Layer 9 of a small transformer language model trained on English Wikipedia (16 layers, counted from 0, width 128).
A neuron's activation on a vector x is GELU(weights . x), where the dot is the dot product.

Input weights of the MLP neurons that the questions are about. A number n stands for (n - 500) times 0.0013.
n11: 559 571 537 543 430 779 358 518 677 423 353 281 628 656 431 615 417 401 508 408 209 564 522 414 601 512 503 471 615 530 610 660 613 362 751 414 631 802 395 357 522 342 415 574 255 488 487 465 342 414 631 443 645 757 529 435 485 258 316 625 730 194 609 559 147 506 559 470 377 849 529 486 540 430 491 760 397 434 488 28 598 530 562 554 369 329 527 548 793 743 692 335 412 426 646 577 393 502 375 488 701 218 269 345 578 469 379 462 646 519 571 461 407 375 469 751 522 629 457 523 437 727 572 388 605 763 354 835
n15: 745 377 589 379 251 758 348 752 506 454 538 473 492 249 697 393 487 681 363 809 755 557 414 566 450 505 426 431 500 662 368 616 571 582 460 627 617 814 207 498 675 518 414 551 603 598 494 428 417 436 183 666 710 565 664 625 391 595 396 664 649 498 446 242 728 209 402 351 481 538 469 542 335 401 571 263 551 467 522 323 566 686 663 755 606 441 588 478 413 523 524 449 574 480 351 269 354 447 529 465 378 490 335 700 331 643 494 686 569 449 365 357 479 344 661 511 539 317 787 677 591 381 483 628 366 230 517 590
n99: 685 347 530 477 578 474 312 387 715 598 556 700 661 710 236 454 570 431 430 595 569 365 417 290 574 369 532 701 764 417 490 595 344 264 742 443 441 412 449 443 656 571 502 323 345 712 340 411 523 428 604 291 306 715 338 450 613 413 542 689 378 737 679 429 539 320 402 456 580 565 493 575 237 583 579 572 378 560 566 417 579 194 448 335 438 740 602 580 558 535 485 456 597 455 505 542 470 552 672 303 490 539 427 418 443 563 436 619 536 664 224 498 561 408 640 596 207 489 427 461 374 258 834 574 603 464 551 644
n117: 688 585 545 612 267 825 503 448 499 422 532 413 491 326 650 550 707 713 209 669 374 609 563 715 462 300 814 160 423 383 291 449 331 321 538 620 285 347 620 516 425 611 677 525 724 481 464 525 427 547 550 364 451 592 614 615 420 486 218 348 477 432 474 421 313 303 492 337 619 618 357 372 625 464 694 502 547 524 634 796 659 689 553 816 522 663 469 299 540 206 404 496 590 514 690 622 491 461 477 706 512 846 432 314 642 442 387 665 531 491 486 542 467 493 461 586 413 674 508 290 426 645 578 428 560 491 460 619
n125: 398 520 456 440 675 326 640 800 501 524 82 677 531 324 510 558 512 481 733 548 533 296 320 584 424 542 643 491 485 484 221 378 632 660 361 491 567 582 409 603 509 388 485 467 237 921 395 408 514 355 715 407 555 462 308 659 327 273 175 571 224 398 862 322 752 309 317 415 510 305 515 291 655 682 348 701 388 266 363 455 539 523 678 805 532 703 570 490 721 692 561 564 312 658 808 686 618 402 648 242 357 359 488 526 169 465 637 393 540 415 463 653 694 492 368 598 416 459 276 625 204 548 437 360 515 655 709 419
n139: 300 596 794 482 631 505 596 405 467 272 370 549 542 722 591 429 474 463 438 758 556 619 378 444 515 748 710 565 574 677 384 529 727 245 543 459 432 360 636 701 616 651 733 681 502 706 665 477 545 276 374 515 282 531 572 525 380 340 512 336 668 282 653 547 523 479 559 452 240 500 270 218 485 548 510 215 198 452 401 351 478 648 715 418 561 593 421 652 597 764 637 446 495 582 243 460 569 421 568 350 571 529 443 485 430 618 130 636 560 703 426 436 275 373 430 230 203 491 478 415 506 613 297 493 481 507 422 273
n189: 595 157 475 540 566 672 715 500 357 672 480 641 391 766 605 464 579 430 817 446 491 764 589 336 493 443 429 688 453 316 306 482 201 621 605 549 377 458 545 462 611 402 577 454 712 649 695 333 421 452 372 635 206 649 466 527 466 550 477 471 421 488 430 228 666 590 743 519 511 526 637 385 450 694 526 476 393 536 446 531 639 660 631 526 378 555 31 541 630 376 611 382 536 537 727 352 201 478 466 667 585 487 435 455 557 332 715 610 329 407 380 570 328 484 646 540 405 453 592 549 438 415 382 710 573 474 671 559
n195: 231 367 558 503 201 511 604 642 668 508 579 326 494 791 605 443 707 508 381 563 538 438 659 638 160 703 222 255 493 368 421 554 601 359 675 478 602 180 580 480 439 800 475 704 840 764 755 428 664 468 325 440 372 386 475 417 511 361 427 390 463 451 568 556 393 368 582 838 438 346 341 390 474 491 683 508 475 317 634 769 666 363 555 534 458 608 528 393 252 172 499 350 975 751 548 553 502 637 583 472 429 363 482 626 440 296 261 545 503 521 509 550 315 320 838 568 463 420 434 539 215 511 273 630 703 559 435 594
n258: 793 393 458 548 482 746 606 551 478 219 512 470 613 490 315 460 302 468 595 646 375 444 471 366 571 444 209 835 557 635 511 320 758 530 655 402 338 518 328 372 374 186 252 619 398 658 483 456 542 406 363 672 544 632 246 413 528 378 598 371 593 606 472 473 40 719 406 267 540 502 390 557 393 466 568 713 613 601 254 489 624 825 529 528 511 486 495 415 452 624 461 418 372 658 572 580 417 260 522 523 585 422 778 526 324 701 595 605 548 530 441 255 689 742 405 538 473 737 633 354 652 596 482 422 506 464 434 430
n417: 383 391 478 826 697 781 402 495 270 515 468 579 432 484 489 512 563 450 716 344 461 477 489 517 572 647 489 481 625 603 426 635 548 698 491 600 551 782 541 529 587 487 652 614 397 539 432 542 465 469 692 529 67 174 746 449 353 567 347 483 598 737 467 309 608 477 210 494 553 195 710 533 529 498 201 580 397 472 582 384 522 486 387 466 243 692 510 841 607 400 303 655 321 661 686 221 382 503 709 532 515 431 525 599 305 428 470 222 381 278 422 303 472 282 281 692 633 403 509 577 485 521 601 446 697 616 609 594
n498: 536 320 329 316 749 486 527 486 491 497 497 655 475 700 499 405 625 695 218 597 426 601 563 231 592 469 682 541 532 739 446 382 681 429 593 560 269 392 434 376 740 467 591 363 348 416 516 503 578 416 636 569 530 634 545 368 507 527 318 365 471 355 596 531 585 622 380 461 413 655 761 453 570 533 468 437 632 46 484 387 314 577 405 591 569 447 674 683 680 556 687 621 431 585 210 469 313 519 288 499 781 634 340 435 514 595 481 490 480 590 236 426 527 751 610 309 456 506 921 410 348 599 574 412 713 296 587 447
n509: 534 482 506 422 535 414 269 443 485 551 420 766 692 392 557 432 541 706 502 510 406 290 343 509 695 634 563 529 450 503 383 523 767 338 407 381 598 453 341 623 287 595 299 516 519 172 351 501 472 435 387 425 246 668 561 269 727 649 348 417 638 166 169 563 627 517 688 413 480 619 554 588 581 591 245 412 361 266 540 477 306 624 751 672 336 638 455 665 209 530 306 224 375 772 602 578 500 526 504 490 364 658 518 584 457 591 288 540 448 572 553 690 381 632 327 688 635 578 509 579 615 506 519 480 319 553 540 435

Each question shows a token from some text and the vector x that enters the MLP there. A number n stands for (n - 500) times 0.0076.

"3": 472 557 461 304 430 557 531 475 608 573 701 536 382 569 542 497 426 434 564 497 396 505 557 419 442 578 417 365 574 466 602 555 434 441 392 525 550 517 577 479 521 588 627 510 574 510 521 536 412 615 597 388 640 577 538 418 711 403 357 716 247 349 799 738 540 697 556 514 478 321 391 391 395 511 419 261 454 503 399 389 616 444 512 313 666 336 360 375 512 413 433 399 437 465 499 420 483 524 255 399 519 572 550 549 449 546 621 563 536 729 657 589 614 664 341 528 500 569 426 466 644 600 367 534 445 638 478 558
Which neuron lights up most? n11

" arrived": 463 419 558 435 312 463 349 398 562 652 672 588 366 538 546 476 534 559 558 390 510 482 482 645 422 529 422 608 625 557 466 572 339 479 536 476 678 470 374 357 355 622 566 412 587 426 656 482 461 432 462 554 444 389 561 533 615 489 465 566 402 624 506 550 546 609 442 598 577 476 477 443 489 376 337 329 399 331 586 422 618 511 427 411 590 439 443 532 342 696 503 325 543 452 568 508 445 512 488 626 511 586 525 404 515 406 683 608 551 647 395 528 385 635 495 582 617 551 495 589 624 658 408 480 319 595 590 461
Which three neurons fire most, strongest first? n509, n189, n195

"arch": 454 668 645 341 467 551 511 385 471 503 619 463 335 489 580 460 345 252 534 525 460 609 490 724 576 540 523 583 550 546 338 420 391 556 368 496 595 388 477 396 525 502 488 524 529 327 638 547 603 617 556 724 472 414 509 372 613 408 528 562 511 592 567 721 624 636 319 664 508 440 380 417 569 662 352 409 513 486 270 531 357 450 536 497 554 386 484 519 416 421 404 505 419 272 499 293 437 450 429 507 507 414 534 487 476 675 687 550 680 439 387 371 600 645 389 534 534 634 541 682 681 601 376 467 400 458 677 491
The two highest activations, in order: n258, n417

" network": 288 448 471 460 528 396 300 333 550 660 474 448 486 454 528 443 416 594 516 459 513 623 500 601 505 641 506 561 589 590 509 404 348 529 477 546 519 491 572 510 483 476 530 355 395 425 581 549 412 545 513 746 569 596 506 469 564 466 349 430 541 608 568 568 583 730 387 610 697 379 405 394 628 577 360 381 578 368 493 522 466 423 424 458 413 446 546 526 455 520 540 469 516 405 421 336 421 590 384 407 579 513 510 445 427 604 765 536 604 539 519 521 419 412 664 447 607 567 438 516 559 751 449 544 330 642 602 381
Which neuron lights up most? n498

" City": 423 568 540 564 198 491 452 476 526 471 527 492 366 526 584 479 457 357 548 456 528 467 432 719 466 615 520 517 499 520 618 309 350 464 409 560 541 424 517 411 614 544 606 370 492 445 587 645 498 507 602 684 562 404 669 440 526 441 400 613 442 620 606 630 462 730 476 563 673 377 376 332 631 530 474 390 526 400 521 533 505 549 430 554 503 419 531 523 485 556 447 490 649 318 449 293 368 449 398 562 543 471 406 551 474 622 694 603 550 417 441 517 390 535 461 450 608 488 471 437 530 638 440 625 320 626 583 440
Which neuron fires most, and how strongly? n195, at about 0.22

"6": 394 363 523 460 463 532 391 506 629 563 645 488 412 488 499 547 533 433 408 569 494 445 504 561 516 571 397 450 597 496 529 456 367 489 231 587 510 527 547 544 482 608 556 420 526 494 547 561 423 496 595 498 490 437 595 475 683 548 399 652 290 327 741 711 559 752 520 582 496 405 281 339 481 483 510 302 390 596 357 428 595 562 492 372 494 496 471 361 552 426 530 300 295 313 645 437 526 565 445 375 473 644 545 539 511 603 602 574 527 699 508 627 556 570 349 427 638 541 438 461 681 578 491 583 468 541 514 521
Which neuron fires most, and how strongly? n139, at about 0.68

"T": 363 448 657 473 547 450 402 393 471 650 636 477 510 508 498 430 434 505 415 512 595 415 471 569 489 550 554 437 430 480 396 276 363 487 487 426 483 508 549 549 329 430 532 373 504 407 614 607 427 462 584 403 692 514 544 396 699 436 463 480 348 651 526 798 492 589 648 613 653 339 428 456 423 606 548 333 463 512 386 347 483 454 397 499 627 641 397 481 545 594 605 592 470 319 526 522 573 537 445 463 582 582 486 542 484 600 631 597 479 847 538 517 401 551 600 466 470 479 540 472 581 783 545 413 449 484 537 333
Which neuron fires most, and how strongly? n139, at about 1.3

"ish": 389 537 649 401 350 512 278 381 451 541 374 453 455 544 539 542 429 322 538 593 386 588 381 714 467 519 441 469 592 342 616 497 411 573 468 635 518 491 418 440 472 593 486 504 454 432 682 790 437 583 531 551 548 439 609 499 600 303 490 569 304 619 666 712 573 540 379 533 691 452 289 408 507 297 458 465 496 634 427 337 453 401 533 428 637 433 466 598 517 249 407 619 662 382 588 466 432 502 464 309 538 399 515 612 518 756 609 451 513 600 414 495 502 532 579 573 645 590 366 605 711 610 597 294 432 576 518 429
Which neuron lights up most? n11

" Ba": 450 472 540 416 313 454 411 322 408 566 594 455 423 465 511 600 355 397 417 419 472 465 555 704 488 510 440 445 634 380 667 414 362 495 385 577 553 427 582 470 465 698 479 211 569 412 436 693 594 461 574 507 529 555 724 512 464 432 372 500 421 698 599 652 652 668 508 563 481 337 452 427 520 514 477 424 519 415 439 505 400 615 436 466 541 482 431 351 539 441 525 575 477 479 352 312 485 559 460 487 567 565 644 541 554 586 668 676 470 685 372 413 477 602 600 596 492 479 505 374 675 532 491 605 370 546 505 706
Which neuron lights up most? n117

" southwest": 540 443 492 549 402 516 318 440 501 675 593 617 546 562 508 418 591 410 549 472 483 455 568 507 482 630 482 456 638 665 578 419 374 555 337 521 594 432 382 452 399 528 428 318 445 500 620 525 376 600 521 598 502 447 640 625 479 400 438 540 547 711 603 650 526 606 397 618 682 310 361 373 612 545 572 278 342 510 560 366 446 479 514 483 548 356 631 437 489 499 506 378 610 423 511 421 437 454 441 538 635 498 581 602 475 479 646 485 383 493 393 543 365 589 438 501 641 544 376 450 561 697 479 468 350 608 684 337
Which neuron fires most, and how strongly? n417, at about 1

" flag": 405 611 597 453 515 401 368 182 416 618 602 531 416 574 554 424 445 515 547 389 485 521 478 484 469 532 552 463 589 500 458 505 350 514 512 524 632 478 487 488 496 533 532 420 364 371 668 621 426 567 482 549 547 442 548 411 681 492 325 586 376 602 572 675 618 673 373 489 609 553 336 514 596 452 498 335 615 435 437 463 387 488 397 522 549 340 482 577 513 496 439 446 524 344 588 434 411 452 422 499 556 548 529 468 534 608 765 642 437 536 382 527 478 568 491 282 690 464 364 645 528 688 361 695 382 736 636 435
Which neuron lights up most? n498

",": 332 508 589 450 464 435 368 368 613 493 464 645 376 513 333 521 513 279 487 418 568 651 474 621 425 542 464 352 617 458 563 449 347 540 221 455 570 507 485 501 442 503 382 328 521 458 623 660 401 461 547 595 473 532 543 379 632 486 598 698 337 498 661 474 663 767 445 586 549 390 470 378 519 481 497 609 404 593 404 382 496 532 497 389 595 483 399 526 544 607 476 424 542 541 571 196 528 543 426 532 495 647 557 512 534 585 586 598 499 566 472 644 623 618 488 443 501 506 574 509 445 520 459 567 440 737 487 426
The two highest activations, in order: n189, n125

" Corporation": 426 485 572 431 301 480 418 446 456 502 548 407 323 363 496 429 450 345 440 510 498 543 459 737 534 481 549 531 569 698 512 419 369 449 425 556 501 497 525 482 511 519 577 307 475 392 652 650 477 650 500 748 514 454 625 368 558 489 405 479 446 532 430 630 532 700 356 567 644 465 453 380 626 538 403 335 595 428 569 616 560 450 549 465 600 417 478 523 429 431 496 447 560 291 398 314 463 521 336 572 511 466 472 524 434 659 779 610 658 524 417 593 459 558 622 389 588 457 414 444 549 695 435 759 452 591 605 477
Which neuron fires most, and how strongly? n15, at about 1.1

" Be": 416 565 582 296 491 452 369 317 463 617 592 583 376 464 467 649 345 537 471 461 476 515 404 650 450 530 395 570 667 430 747 385 320 462 506 537 587 421 594 522 367 536 475 314 458 450 486 628 505 593 622 532 425 647 678 462 588 360 412 504 354 677 571 725 669 556 661 527 531 366 418 377 523 459 379 427 461 459 485 536 318 475 395 559 636 426 401 359 616 462 531 604 531 389 545 292 483 518 519 451 568 502 555 534 519 480 583 582 614 638 455 414 498 521 548 486 510 586 493 457 584 639 502 528 425 548 555 582
Which neuron fires most, and how strongly? n99, at about 0.31

"==": 430 546 482 454 514 455 383 488 474 606 599 440 426 514 609 459 474 406 785 524 461 467 586 661 471 642 456 488 637 460 366 371 362 550 452 453 550 457 376 446 498 401 612 529 561 395 557 531 475 373 556 563 584 477 708 435 621 389 343 719 284 640 502 463 497 694 500 612 529 344 531 334 458 601 455 526 405 447 350 435 411 616 576 443 550 448 433 423 541 593 371 550 460 291 521 342 586 524 566 441 549 619 647 418 426 613 672 514 551 507 441 411 589 515 494 459 540 592 583 525 529 612 461 520 515 438 550 466
Which neuron lights up most? n125